Layer 3 of a small transformer language model trained on English Wikipedia (13 layers, counted from 0, width 128).
A neuron's activation on a vector x is SiLU(gate . x) times (in . x), where the dot is the dot product.

Input weights of the MLP neurons that the questions are about. A number n stands for n times 0.0049.
n22 gate: 58 -4 -25 8 36 4 24 38 2 -37 15 -1 48 15 7 -29 14 30 -29 18 16 -5 12 19 -33 -36 -10 -19 -38 -9 -23 -1 11 3 -28 -37 10 18 44 12 -11 -7 19 -29 -3 -17 17 -37 -38 7 14 7 -41 4 -19 38 -20 -45 -10 8 -10 27 22 51 -24 -45 37 17 -53 19 45 27 -8 22 -2 2 -12 25 -5 37 -36 40 29 -11 7 -44 5 -3 -20 -4 48 14 20 3 -58 11 19 -2 -27 1 6 6 28 33 -21 24 12 -21 -10 34 39 0 -20 -19 -3 23 -24 -15 -27 -41 -6 -14 -17 3 0 10 24 -15
n23 gate: -51 -9 -1 54 -22 -31 -15 -24 -7 -6 3 -29 13 -35 -7 11 -13 -10 9 36 -58 -15 -26 -11 20 22 12 -42 -19 5 9 12 -20 21 -6 12 -20 -3 -40 16 -15 33 17 -9 13 -15 -9 29 7 -21 23 5 -16 2 35 1 26 50 9 -16 27 -16 -1 -16 19 5 -9 -12 27 -50 -31 13 -8 -5 -1 28 -5 17 -5 -9 -1 40 28 39 -6 -11 36 13 11 30 -22 14 37 11 59 -22 48 0 -6 -4 -8 30 40 5 21 14 71 -21 -4 66 28 13 15 -13 -21 -31 5 11 15 -6 28 -13 2 2 33 34 19 23
n31 gate: 36 8 44 -18 -19 -20 21 32 59 -19 45 1 26 29 5 53 33 36 46 -15 21 -31 20 24 54 -7 -7 -12 17 10 14 -66 8 6 -16 -24 -11 7 -25 -1 24 9 -55 -6 28 55 -47 -19 45 50 -2 55 -10 -54 2 46 33 -8 -28 4 15 16 -5 -46 -46 24 -42 -19 -32 10 -8 34 40 33 -32 4 22 25 24 22 -25 -30 36 -13 1 -16 -47 -40 -59 9 -5 -11 -9 -3 -19 9 7 9 39 -25 45 18 35 6 24 36 -2 32 -10 -12 -12 -45 13 11 -30 20 6 -39 60 10 4 5 3 55 3 -14 65 -25
n88 gate: 23 -67 14 29 -5 11 -10 5 -6 63 -6 12 36 -18 2 58 11 -21 26 -12 -8 -8 15 15 24 33 -36 -23 28 18 14 11 28 -21 50 -23 23 30 1 -10 -10 -65 55 -53 -45 28 -17 22 -31 26 -7 4 8 -9 27 -34 24 -14 -8 15 0 -2 -2 -17 -9 -28 17 52 -5 37 6 -17 -25 -12 -37 0 5 -11 -10 22 -29 -1 -40 37 16 32 8 -9 -27 22 1 23 -66 -8 -30 10 24 -21 18 -5 -10 -3 -3 -14 33 26 -35 -68 7 28 -32 42 12 20 19 -20 -10 49 -7 24 9 10 -29 -5 -37 64 21 6
n92 gate: 53 -8 -18 7 -42 -53 2 16 26 -45 36 -28 -37 -24 -16 -11 -2 -20 -34 3 1 -18 10 -30 25 38 46 6 -2 -45 -30 8 -78 -1 41 -6 -28 2 12 49 16 3 -24 -51 -44 -10 3 -10 -15 -1 -11 38 18 -11 20 12 -6 -6 -7 -17 -23 -3 13 19 -42 94 -76 51 31 14 -19 -10 4 17 -35 7 -8 -35 18 7 23 9 5 28 1 -1 -48 -32 9 52 -8 18 28 18 -12 66 23 7 -30 -31 0 4 11 -2 -12 -10 8 -10 38 -16 -1 -7 9 -44 37 37 -40 30 -46 2 8 -21 -66 -13 -31 -5 0 33
n93 gate: -10 24 30 -27 24 -22 21 2 -1 -47 14 22 -35 -8 24 -7 7 25 22 -16 -8 -37 -33 -9 8 -47 -25 -38 10 3 -12 -28 -29 1 -9 47 11 -5 -4 36 -24 3 14 39 -26 -14 30 3 15 -14 -12 -3 13 0 -29 -23 -1 -36 -14 -14 29 -3 -16 -1 17 -23 47 -20 -15 17 33 -2 -17 8 -7 -25 -27 15 -11 -29 -5 7 17 -28 -14 16 -37 32 14 -19 -2 -2 -17 -13 17 -7 -12 -2 18 -17 2 -7 -12 11 49 27 55 13 -9 -34 -34 12 -25 4 3 35 32 -6 1 4 0 -30 11 24 -3 45 -26 20
n102 gate: 8 18 -2 34 -30 8 2 -41 -16 11 24 33 4 6 15 23 -6 1 18 20 -35 10 -61 17 12 33 22 -11 -1 39 -3 -2 7 -19 24 7 19 -18 -9 -36 24 -12 -41 -28 9 17 17 18 -14 29 -37 -18 -69 3 5 11 -17 23 23 0 3 19 40 22 -32 17 18 -11 7 14 -25 61 -3 -28 -15 12 -1 4 38 1 19 39 8 -30 0 -59 -36 -23 0 -16 -19 28 -11 -19 14 -25 20 31 0 -6 33 -69 -18 18 26 -42 -21 42 -23 -49 30 -22 14 5 4 -4 29 3 51 7 -25 -40 -12 -2 -22 10 34 -43
n116 gate: 23 5 -35 -14 22 -13 -34 31 -31 13 8 7 7 -16 -20 21 27 -26 15 -39 19 9 -11 -42 -2 1 -81 29 -13 3 -20 25 -12 32 -20 29 16 -4 17 46 0 27 15 0 23 -14 46 -1 12 -8 -6 26 24 -9 22 18 -10 7 -8 20 -4 33 -22 10 15 -14 19 16 -9 24 -44 22 -17 9 5 -12 -39 34 8 41 18 -39 -7 8 29 -35 0 9 23 4 8 31 -16 43 44 45 -1 -4 8 1 21 -4 -22 25 25 -13 1 -24 2 10 31 12 9 -42 -5 55 10 33 -35 11 26 -33 6 29 10 40 28 46
n133 gate: -44 -1 2 -16 22 -22 6 17 -21 1 5 -14 -21 -7 -54 40 4 -16 -4 1 -26 -31 -25 -6 27 21 -18 18 11 29 25 -8 -28 -3 28 28 5 12 37 -2 24 0 -1 11 -9 5 -18 -50 8 33 17 -11 9 -42 -8 -9 12 -4 22 -8 1 -49 12 -51 -12 4 -48 -3 -15 -40 -4 11 -16 42 5 21 -10 11 -7 -12 -1 6 42 7 38 3 2 23 -20 10 6 17 -13 -12 35 1 41 -1 18 -4 -12 38 -4 -2 -30 10 8 -30 -6 -41 3 -5 19 1 58 27 -2 -38 -10 24 23 -1 -19 -1 6 -55 -31 -34
n154 gate: -22 -21 77 31 35 9 -15 -11 -17 1 4 31 -39 -9 -15 -22 13 -7 -66 -22 28 23 13 26 6 -19 28 4 12 41 -3 -70 -24 -51 28 5 -21 21 -1 2 29 37 -6 -28 8 1 -22 -15 8 -23 22 2 -9 -25 20 18 -2 22 5 3 -28 -25 -39 55 7 -15 9 30 -4 23 3 -8 -9 -6 47 -12 -3 -25 -28 2 50 -12 -40 -3 11 -31 17 -29 9 21 2 -25 23 -1 44 -10 19 -31 6 58 39 -14 22 48 -38 -20 4 9 -11 -46 -32 34 -38 -26 3 -18 1 0 -3 25 -49 -1 16 -8 -15 43 -4 42
n159 gate: -8 -8 32 13 58 -4 37 27 43 43 -29 -6 -13 -16 -28 -1 2 -20 8 -20 -25 15 0 -5 -6 -31 25 46 7 -43 -39 55 36 -4 -18 -13 28 -4 3 4 -55 36 -10 -47 2 17 -44 -1 -27 -27 25 -16 -16 25 46 20 11 10 17 14 10 -16 -14 -11 -35 -5 -44 -5 -13 12 2 -26 16 -49 -29 -18 6 18 7 22 51 -16 11 -35 -8 -49 17 -5 28 13 -44 -14 23 2 12 17 -19 2 7 -6 9 -18 10 56 -12 -3 32 -34 51 -29 -11 -1 7 1 33 -35 -21 9 9 -21 14 5 -6 -7 10 9 -24 21
n168 gate: 4 14 14 -15 19 -30 2 35 25 32 47 16 -6 -17 -3 -34 10 -79 23 23 -13 33 68 -16 8 22 14 59 15 -20 -1 -1 -5 0 -47 -12 40 84 -20 -72 22 33 -12 7 -40 22 -21 -11 32 -54 12 28 28 2 -50 27 36 -63 -40 31 4 3 16 -48 61 -41 -18 -29 16 48 -4 -9 33 18 -34 -4 34 -12 -24 -20 -86 -19 -33 -34 -56 -26 19 23 -2 -5 43 -7 -39 43 57 -3 33 -15 40 14 48 -10 10 28 12 66 13 -18 -8 -42 0 -63 -33 39 3 -27 29 -34 -35 14 64 -38 12 -50 -25 28 -64 -4
n193 gate: 40 18 15 6 17 -1 10 -18 -50 15 -31 37 -10 6 26 -18 20 11 -3 -11 -44 -33 -16 8 1 -13 17 10 22 15 -6 2 19 19 -10 -22 49 0 -13 10 -28 -24 11 -3 -19 3 -14 -32 -22 -2 33 1 26 -44 14 20 30 -13 -48 7 -23 48 32 51 6 26 51 -35 15 58 18 3 28 1 -16 15 7 -47 -22 -24 -22 -4 -21 -34 -20 -6 26 36 13 -5 -14 23 16 -30 -14 20 43 -41 -23 -14 13 18 -3 -33 -4 -2 9 15 -16 36 -12 -10 -36 -7 -16 -34 14 4 4 34 9 11 -15 18 31 -55 -63 10
n241 gate: 51 4 17 -11 9 23 7 -24 -24 -3 -54 -36 -27 15 -51 27 10 -31 9 -1 -19 -5 13 -14 25 1 -14 -32 -14 -14 6 -26 -4 15 7 -10 -32 40 -10 24 -4 21 -20 -49 22 -15 2 24 -19 7 71 -11 -7 -30 -17 15 17 -10 12 -21 40 33 40 33 13 14 10 -51 11 -37 61 38 19 -4 -49 5 0 9 -47 30 29 -12 25 34 8 -3 -8 -9 2 3 1 15 -22 8 -49 21 -32 14 -17 -2 -23 -28 23 -3 -3 7 -20 -10 -33 9 22 11 26 -34 29 -6 9 -12 -7 -5 -23 31 -4 1 -55 -5 25 -33
n22 in: -22 2 2 17 22 -27 0 12 17 -53 13 24 27 5 10 -16 -29 -9 6 -14 -17 1 -29 45 12 -53 -70 18 11 -2 41 5 -8 -20 -19 -5 -2 -10 23 35 -7 11 8 7 -49 30 33 -8 19 -5 9 25 7 -3 1 -49 4 -9 2 44 6 4 -64 -31 34 16 8 31 -4 32 -15 56 -27 -2 -20 32 38 -30 -6 -15 12 -8 -10 -6 -21 -13 -20 7 17 -30 7 17 -6 -28 -19 -40 4 -29 35 -6 14 4 -14 -51 -10 33 28 -13 -55 -16 41 14 34 5 -6 6 40 15 -48 -30 27 23 -16 -10 34 13 6 -18
n23 in: 18 16 24 11 -17 -17 25 44 2 25 43 19 42 -9 26 34 20 20 11 -22 59 -5 4 10 -41 10 47 11 4 8 0 -29 -21 -9 -18 -43 1 -26 -22 16 6 -1 35 33 -10 21 -23 54 6 32 -14 16 -20 2 -3 8 -42 -32 -1 -18 -4 -21 20 1 8 -5 -18 23 9 -12 21 -11 18 33 -22 -1 7 -2 -58 21 -6 -55 10 -20 -13 23 -4 -63 1 -65 13 -45 -36 -7 8 34 11 -7 -16 33 18 -1 -11 -48 -27 27 -23 12 12 36 -29 32 9 -15 -37 -53 10 23 4 -12 0 9 -3 10 2 12 19 -45
n31 in: 16 -16 40 6 -29 -17 2 24 48 -25 10 -17 32 -5 -7 36 26 16 -1 -11 15 -25 5 33 50 8 12 -46 -11 12 -4 -58 24 20 37 8 -37 27 3 -10 -8 0 -42 -1 43 60 -21 -42 51 68 -33 17 13 -32 29 49 12 -31 -21 33 11 0 43 -65 -55 11 -36 14 -5 -27 -22 37 18 -19 -16 -16 15 44 12 0 -22 -44 30 -29 12 5 -27 -15 -52 -12 7 -48 17 -7 16 38 12 32 14 -19 20 26 24 31 -2 29 24 -12 -7 10 -19 -50 1 36 -41 33 -7 -28 37 -17 13 -17 0 28 11 -4 55 -7
n88 in: 29 -51 9 0 28 40 -24 13 -1 63 -32 11 51 -28 -19 12 17 -23 -20 -7 13 32 -15 50 48 -2 12 -2 16 -2 -33 -5 10 -23 10 -22 -5 21 -12 -24 -1 -84 40 -2 -24 38 13 32 -4 29 12 4 20 59 47 3 13 2 -11 -7 -15 25 -9 -6 -6 -34 26 28 1 17 2 -6 2 20 -29 -41 -12 -25 6 17 -19 -24 -43 12 10 8 -36 -16 -60 31 17 -15 -52 1 8 9 35 -2 24 -11 -34 12 -3 -43 1 17 -38 -52 -37 11 1 26 6 26 25 -41 -5 7 6 10 3 7 -31 -19 19 46 17 -31
n92 in: 25 -17 -39 27 -5 -33 59 -1 -5 5 14 -18 -24 -5 -55 -22 6 -20 -69 23 -12 18 -17 40 31 -17 35 -19 42 13 3 -34 -59 -57 22 38 -14 -53 14 2 -13 4 20 -13 -40 1 2 -4 -23 46 -2 11 0 -2 -37 -44 -28 -29 -22 -17 -5 -7 -11 25 -33 21 -32 30 -5 5 -52 4 7 15 3 19 3 -4 -42 50 -13 37 5 25 26 39 -26 -32 -36 9 -28 17 30 -19 -43 49 -14 7 -17 67 6 -40 52 -30 35 25 -9 -2 -14 -1 -5 -29 36 -24 -16 -17 -52 27 19 -1 13 30 -16 53 -19 1 21 -15
n93 in: -12 18 14 7 15 -7 -24 39 -11 -46 6 18 23 -21 28 7 21 38 15 -20 23 -13 -29 -35 13 -39 -2 -45 9 3 11 2 16 8 -24 17 24 23 -57 36 -12 9 23 32 -26 -7 -14 0 30 -15 -13 18 13 42 -8 -19 -18 -30 -15 -25 30 -13 -17 3 26 -27 36 -22 -17 13 41 -9 -3 -17 -36 5 -47 2 -27 -22 21 5 9 -22 -20 17 -22 -38 3 -18 2 2 -15 14 -11 -26 -12 8 22 9 20 6 -30 -8 29 39 49 11 -6 -12 -6 3 -9 18 8 43 1 33 19 -17 -10 -22 11 -8 -16 21 -33 8
n102 in: -27 -33 -38 -6 -29 51 -2 2 -27 -24 20 13 1 -22 -2 23 -22 -17 52 1 18 9 -4 -10 -7 -5 12 4 -21 13 20 -44 36 9 -23 24 -61 -19 -17 60 0 10 7 19 -27 -21 -9 -40 -5 49 -4 -38 12 1 -1 -15 -59 6 5 37 3 3 18 11 14 -19 -22 37 24 24 -29 49 -9 26 22 -40 -51 0 20 24 -27 2 -34 2 30 31 -18 29 -40 7 46 -6 -8 -44 -1 39 -6 -29 0 -3 21 18 -55 -13 -1 6 -25 47 -66 -17 -14 29 49 47 49 25 -28 -7 -32 -12 -12 -3 -27 -31 -19 10 40 -2
n116 in: 16 -4 -7 -35 12 -55 -26 13 -7 38 -37 -8 2 1 3 8 -8 -22 32 -21 29 -21 24 -29 -13 33 -57 35 -33 -11 -18 11 -9 28 5 33 13 45 -8 -4 -39 -1 28 -10 -18 17 40 17 27 -2 4 33 26 25 -17 12 -21 7 -10 -6 -3 60 -1 22 12 -33 -3 15 -9 -17 -54 0 -39 17 -6 -36 -15 -3 -7 -2 13 -20 43 -7 0 -12 25 -27 8 15 -3 0 -27 1 31 24 -11 -14 -2 -28 43 18 -25 -7 -11 -20 -13 31 -20 18 -7 24 26 -12 -2 37 12 27 -13 33 36 -49 -11 29 -12 36 -16 30
n133 in: 21 -10 -4 -3 11 -6 15 -20 -66 12 8 23 2 -20 34 19 16 30 22 6 12 14 36 9 -9 -45 -10 -3 18 7 -37 6 -3 -36 -4 -32 -27 -11 -29 -21 -12 1 -3 -45 -1 16 3 7 33 -12 44 48 -43 9 -5 -34 -5 -12 44 25 -46 6 -34 1 9 11 1 -14 45 18 -5 22 5 -8 -14 -42 -34 15 -6 -48 32 -56 10 -45 -17 -7 -27 -8 61 5 -5 -21 15 -12 -33 25 -4 1 -9 -32 -16 22 -11 -3 -10 -16 -7 -16 -27 2 -8 8 39 8 11 9 -29 -7 0 -32 9 11 34 -27 -60 18 -17 24
n154 in: -20 -87 -13 -7 -9 42 -14 2 -2 -32 -19 -46 -46 3 -2 -17 -14 0 -18 42 -9 -8 -53 17 -23 5 -8 -2 17 -24 -7 -9 0 -5 2 27 -63 4 6 11 -14 -12 6 0 13 45 45 19 9 32 -6 -21 36 16 -32 -44 45 17 40 58 -21 -18 -4 15 -22 -2 -4 13 21 -31 23 -15 6 -9 13 -6 -7 5 8 -4 16 8 -31 -14 -10 -8 22 -29 4 -23 -2 -53 -1 -13 13 21 -45 -20 -23 -2 50 -1 1 26 -62 -18 35 15 0 8 -4 77 26 31 47 -16 8 -5 0 24 -4 8 32 8 23 -7 -59 3
n159 in: -12 -19 12 -8 5 -19 2 -24 -24 -13 16 21 -14 17 -11 25 40 -25 19 -44 8 -24 -13 -25 -29 31 20 11 -9 5 -3 38 -15 23 25 -2 -22 -8 34 -2 0 -20 26 9 -5 8 16 11 28 -4 26 17 50 26 -9 2 27 4 41 -1 -52 8 12 -56 27 -11 -20 -54 -12 -5 -21 35 10 17 11 22 14 -16 -29 -38 6 -12 9 15 8 19 9 15 7 -25 46 -7 -47 16 -12 -15 -32 -15 -36 -32 5 44 -6 -12 25 26 19 -25 11 -1 -2 -29 12 25 -21 13 -6 20 -73 13 -19 -5 -29 3 25 -12 -3 -35
n168 in: 13 6 33 -31 -12 -30 2 2 0 8 20 12 14 -7 17 -19 11 -94 63 14 -21 55 55 -32 15 3 -5 22 -14 0 1 0 11 -16 -54 -20 45 93 -13 -36 58 41 -43 11 -48 48 4 -34 20 -47 20 1 1 -11 -39 33 16 -61 -37 32 22 -33 10 -46 21 -24 -25 -33 6 43 -30 -39 52 42 -34 -6 26 -31 -25 15 -15 -40 -16 -22 -10 -40 -11 -8 23 29 -11 -16 -30 -1 14 13 43 -7 47 18 58 -15 15 15 -22 33 50 0 -14 2 7 -43 -15 6 -10 -40 44 -31 -34 6 48 -19 41 -29 -22 37 -18 12
n193 in: -3 -13 -53 -30 29 19 -44 13 46 2 0 -25 36 -15 12 14 27 -2 25 -4 5 -6 -46 -8 41 24 -38 37 -11 -18 17 1 -43 51 48 -38 8 -29 24 -24 -20 15 51 34 -12 -5 -26 -33 -11 7 -21 53 39 15 -32 23 -18 3 14 10 -34 30 6 0 -7 -18 12 4 6 -37 42 23 -17 28 -8 12 56 23 0 14 10 11 -16 3 5 -5 15 -6 26 -9 -12 -21 7 -42 8 5 -27 -51 -33 55 22 2 -4 -29 19 -1 4 -24 45 -9 -15 6 22 -17 14 -25 -10 13 -48 17 10 35 35 23 -7 13 -19 -16
n241 in: -4 -14 40 3 -24 5 32 32 6 -31 20 31 6 52 24 -10 -30 -25 32 4 21 50 -28 -18 11 -4 -3 47 -30 21 -42 -1 49 60 -42 -9 32 -44 -8 -33 4 20 31 20 19 -11 2 15 18 -60 -21 -18 -7 -13 -10 -19 -1 23 12 0 43 17 5 2 -14 -42 -2 32 28 -12 -25 -29 7 3 30 -48 -6 44 65 26 -41 -20 -4 32 14 -1 11 10 -27 -27 5 -2 -13 -31 -16 -9 16 19 -13 -39 -28 -5 33 -36 23 9 53 12 -41 6 -3 2 29 -55 -23 -3 0 9 -9 7 55 -22 5 -43 21 -26 24 -28

Each question shows a token from some text and the vector x that enters the MLP there. A number n stands for n times 0.0084.

".": 17 -12 -3 -8 -12 22 9 4 9 -3 13 25 -27 29 26 -31 -12 -6 24 7 -2 -7 -2 17 -14 3 10 -5 -10 10 3 7 17 -4 11 -16 28 -25 15 4 -36 -28 24 48 33 -12 -6 -27 21 3 -49 6 9 23 -15 -28 -5 15 -13 5 38 -29 -32 -11 46 20 -33 46 18 4 4 -38 -6 11 30 3 -12 7 -1 20 11 6 -12 -6 13 -3 18 -1 -23 -3 -24 -7 -2 -6 11 18 6 0 7 -28 16 -1 22 -26 12 -7 23 8 -7 30 -8 -13 -23 -22 -20 6 -13 15 -22 27 11 -4 -2 18 30 -2 -1 16
Which neuron fires most, and how strongly? n133, at about 0.038

" Tele": 10 -21 28 -7 21 11 -1 -28 43 -33 -9 6 7 14 14 -14 8 1 18 4 -40 -10 19 -6 -8 -5 -12 4 7 6 7 12 -6 -6 16 12 24 -19 -3 -25 20 6 5 0 -5 45 -6 -10 -10 -15 -5 18 -29 -4 -4 23 -8 -14 -1 27 37 -7 12 15 -13 -7 21 16 30 13 6 38 -11 -32 1 20 -10 0 -5 -3 -29 25 -14 20 3 2 32 -3 -24 10 21 -41 10 -4 -16 17 5 13 1 -21 27 -31 -7 -31 6 -7 -9 -4 -32 10 13 3 -37 56 -7 -16 -11 2 17 -68 5 -7 10 4 -3 -17 2 10
Which neuron lights up most? n22

" Wilson": -31 -17 2 3 -3 5 5 -26 19 3 -14 -2 -5 -8 10 55 -1 -30 5 7 -7 -20 -7 0 -26 4 -12 15 19 0 -26 -4 -4 -22 -14 -16 25 -14 11 0 7 31 7 33 -3 -23 1 5 5 -4 22 -20 18 29 -16 -1 0 31 1 11 57 7 5 -43 30 21 -6 18 -29 34 19 -60 -10 -15 6 3 -16 -6 -19 5 20 0 -4 -29 -5 -17 13 4 18 -42 10 -1 -16 45 -9 -22 -12 25 -20 -23 28 2 -13 -9 -15 11 5 -3 8 -7 -9 -19 3 55 -7 -21 3 3 -7 -9 -8 -1 -28 23 -7 0 -2 5
Which neuron lights up most? n159

" in": 3 -3 9 -22 -36 5 -7 -6 -16 13 16 -13 2 39 14 29 -5 -1 10 -22 -16 -3 -27 -2 -17 35 3 -11 24 -10 -18 -12 -26 -3 7 -3 0 -24 17 -29 -20 -19 -18 -25 53 12 7 -15 -40 -2 -5 -1 -28 11 -29 -20 -9 -2 -36 -20 14 -21 -13 -6 46 24 18 -27 -24 10 -13 -24 19 -15 -11 28 -13 13 9 -7 16 -12 14 3 -14 7 -10 -11 9 35 -8 -17 -2 -7 -5 6 31 1 -38 -7 26 -32 16 -5 -8 28 21 -18 -6 -10 8 5 11 28 -8 10 -20 14 -27 -15 -19 2 -43 34 13 5 -1 -10
Which neuron lights up most? n92

"ro": 18 -32 3 24 11 -13 -4 -25 -8 -27 -19 -18 0 -24 -2 -27 -3 -2 5 -11 -45 0 11 -20 2 2 23 -21 -4 17 -6 -10 -19 -4 14 -6 19 -33 1 -23 8 14 8 -21 21 28 -5 -25 22 -16 12 2 -11 10 2 -7 7 19 -5 3 38 -19 5 -11 16 3 -4 9 -10 30 9 -4 17 -9 -31 10 19 33 -2 -15 -41 -19 50 1 -5 8 -12 14 -6 -21 -24 -24 6 18 -3 -3 28 -5 -17 -47 -26 10 -32 -22 33 -14 -43 0 -2 -15 -21 -14 7 -54 18 4 6 9 4 -5 10 7 21 14 2 -10 28 9
Which three neurons fire most, strongest first? n154, n31, n241

" the": -2 9 -10 -2 -4 -9 -1 -1 -1 20 20 -22 -9 31 4 1 -7 11 17 21 -24 -34 -17 1 6 -9 -2 -28 7 3 -2 5 15 -9 -15 14 14 9 7 13 4 11 -13 7 15 25 18 -32 -21 -30 -3 2 51 0 7 -23 -9 -23 -17 -2 23 1 -8 -5 65 19 -6 15 -8 2 7 -20 21 9 -5 13 -15 -13 -12 -8 40 30 1 -27 -13 -14 2 1 10 -8 9 -49 4 -6 -1 -6 19 16 -26 -26 -13 -5 12 -7 20 34 -29 -16 8 4 -40 -2 13 -18 5 -22 -38 -12 10 34 -2 12 39 10 -1 -25 18 -10
Which three neurons fire most, strongest first? n102, n116, n93

"b": -7 -41 -18 0 -6 -8 3 -19 -12 1 7 -13 -7 40 12 -7 8 -18 -12 -31 -7 -14 24 7 2 17 4 8 20 -5 1 22 3 3 4 -2 0 -8 -4 13 -2 -10 -19 -37 16 -11 24 -12 2 -20 -5 -7 -12 10 13 10 -12 -3 1 -4 54 7 9 34 10 -20 -34 -3 37 12 26 8 37 7 -20 9 -10 -8 31 14 -19 13 18 6 13 -13 21 10 15 -25 -41 -1 -17 -2 9 -14 -24 -13 -7 26 4 10 -15 2 -1 36 6 -11 -1 -6 -28 6 40 1 -32 -9 0 -36 14 11 -2 33 2 -3 8 -19 21 -14
Which neuron lights up most? n241

" V": -45 38 -5 2 8 7 0 -21 3 -7 21 -33 -15 -11 18 22 5 -25 -9 -14 -6 -52 0 22 -7 -24 -38 -9 10 -15 10 -13 -23 12 -4 32 27 -5 16 9 -7 -18 -4 -44 -5 15 7 -6 -25 14 -18 -10 16 16 -30 -2 -28 21 -14 3 53 -4 9 -20 -34 18 -11 40 11 7 -1 29 40 -2 18 -17 -9 8 -5 13 1 23 7 8 -3 -8 6 -4 11 12 13 -7 8 -5 16 3 -1 -23 -8 5 8 3 -21 -28 8 12 -17 12 22 -15 1 -9 21 -8 -15 -22 -11 -29 -14 4 -26 -22 7 -29 -14 13 14 -7
Which neuron lights up most? n102

"aven": -4 -21 0 -4 4 19 4 -4 -3 -6 -13 7 20 7 27 19 11 -9 6 -11 -15 24 5 2 -7 18 -20 8 21 4 24 5 18 -8 31 -42 28 -7 6 -18 7 11 5 26 -12 15 12 -24 -2 5 -16 -11 20 19 16 -8 11 -33 -3 -11 52 -41 -15 -32 37 -22 25 -12 26 -6 46 21 12 -4 27 -21 9 -2 20 -8 -31 5 7 -24 -2 -10 -16 11 23 -33 19 -3 17 29 14 -13 -5 40 -44 -9 3 1 8 -19 3 1 -4 -19 7 3 15 22 -16 46 -16 16 7 2 -6 -9 -5 -10 1 -6 0 7 9 -20
Which neuron fires most, and how strongly? n92, at about 0.16

" co": 6 12 22 -22 15 29 3 -22 13 24 11 -21 -3 -10 3 -13 -6 20 -18 -9 6 -21 -18 -28 -18 -2 -11 14 -14 -11 -13 16 -30 0 -48 13 -11 -2 -11 -34 -2 18 -24 -35 21 -13 6 -15 29 4 -37 -35 -15 -7 -9 8 -16 3 -18 0 18 14 -5 2 -23 16 -44 -39 -21 31 9 -23 -24 5 14 22 -2 4 -11 9 4 32 -1 -7 1 10 -35 19 45 9 2 -48 1 -4 3 -14 -10 -11 23 2 -30 -13 -28 -14 18 -22 -11 -10 11 -9 3 2 -33 39 3 -12 10 28 -12 3 -15 -11 -5 -5 5 -2 65 11
Which neuron fires most, and how strongly? n88, at about 0.045

" Rey": 15 -15 -6 1 7 0 -13 -34 24 0 3 5 14 -45 -1 23 8 -13 22 29 -37 -4 6 -3 -32 -19 -15 -23 15 0 7 -8 -8 -1 21 -33 15 -29 -11 10 -18 2 15 -5 -13 20 -22 15 -19 5 3 1 35 11 -5 10 9 32 -7 13 37 -26 -17 -31 -20 2 9 19 -1 26 27 -17 11 -7 25 30 23 -3 -7 -23 33 1 -1 -24 -40 -7 -12 15 -2 1 32 -7 11 1 31 -19 11 3 7 -21 24 29 26 -21 -8 13 -9 -35 8 -35 -1 14 -5 56 1 -10 -32 18 5 -8 2 2 -7 17 -6 2 -29 1
Which three neurons fire most, strongest first? n241, n88, n116

"200": 34 -2 -14 -38 3 15 -2 7 46 -21 -7 28 35 -10 -5 -25 -2 7 -7 -14 8 -14 27 20 -13 -10 -24 -11 -6 -5 -3 9 4 22 25 -1 -33 5 11 -8 8 0 -31 -34 4 8 17 -16 -20 13 -24 17 -31 16 -27 2 -2 26 -1 30 13 -29 8 -16 50 4 13 40 -20 6 -2 12 -16 -8 -20 -2 16 -13 -16 4 -34 6 -20 -23 -10 21 -10 -16 33 -34 -31 -12 14 -32 3 -21 -15 12 -8 -39 23 8 33 17 12 12 0 -3 -11 15 8 -19 11 -23 17 -14 -29 18 -7 0 2 -9 -5 30 10 -12 12 -26
Which neuron lights up most? n22

"mund": 10 -10 -18 -7 20 14 -15 -25 -29 18 -8 -18 -25 -10 -7 17 4 4 15 -7 16 11 -25 -19 -11 2 -6 -3 17 22 0 -12 22 -8 22 2 43 12 -9 14 -5 28 5 -6 -5 -4 7 -29 2 -10 -8 -6 9 21 -3 -19 -10 5 19 -1 42 -51 16 -15 28 37 -33 0 -10 -18 23 26 5 26 47 -13 10 21 5 20 -12 -10 18 10 -10 -13 4 10 -34 0 1 8 -18 2 5 -31 -12 18 -22 -3 -1 -17 22 -24 3 5 19 14 -36 -13 -2 19 -12 17 -12 0 -8 5 -9 30 -28 28 -34 -17 -32 4 -5 -17
Which three neurons fire most, strongest first? n241, n102, n31

"202": 38 -5 -2 -41 13 23 9 18 45 -10 23 14 17 -2 0 -16 -6 6 -15 -34 28 -54 -6 11 -8 -21 -31 -2 26 0 -17 -32 -3 -21 -4 11 -22 11 5 -6 19 10 -32 -46 -13 -19 13 -11 -3 8 -16 11 -27 37 20 1 22 1 -14 34 20 -18 14 -29 37 -2 -3 47 -9 15 8 18 -20 -2 -3 5 2 -1 -19 2 -10 11 -15 -21 -2 6 -7 -26 50 20 -14 -4 19 -5 -5 8 -30 -22 -4 -22 -14 11 -4 15 -12 27 15 -1 -27 33 18 -20 3 -7 -4 5 -6 21 -10 2 18 1 25 12 13 20 16 -35
The two highest activations, in order: n22, n31

"or": -11 -41 19 17 15 4 4 -35 -1 -1 -20 -42 9 -4 -8 4 0 4 6 -24 -15 -14 23 22 -3 -19 29 -26 -9 -13 -9 -14 19 2 20 -6 18 10 18 2 3 39 -25 -7 -8 3 3 -15 49 14 17 -15 -14 0 -4 0 -4 36 -1 5 42 -21 11 14 19 28 9 -22 14 11 1 -20 20 20 20 22 21 28 -4 -3 -37 23 -8 7 -28 -24 -2 4 -3 21 1 -14 5 19 9 0 -17 22 -20 -35 -10 3 -28 -25 6 0 1 -5 -1 27 -13 10 14 2 -11 11 -18 11 -9 -4 -5 16 32 -29 6 12 40 -16
Which neuron lights up most? n116

" Rick": -19 1 -36 7 -3 24 -3 -17 7 4 15 21 -9 -12 -10 24 8 -32 -17 24 11 0 -1 -21 -7 30 -11 -1 25 14 8 -2 -13 11 -2 -5 -7 -17 2 -6 26 23 -13 -2 -32 -4 0 -35 11 23 13 -19 20 30 2 -6 -11 5 28 2 58 -20 -5 -12 -3 -4 -29 39 -49 23 13 20 10 -33 17 18 8 -6 -7 22 5 2 2 -12 -14 4 6 20 -3 20 20 -6 -12 6 14 -2 -2 25 1 -1 -27 3 13 -26 -26 6 2 -1 0 -27 2 0 -32 -7 -11 -45 8 -6 1 4 -17 -2 7 29 -17 -42 -46 8
Which neuron fires most, and how strongly? n116, at about 0.039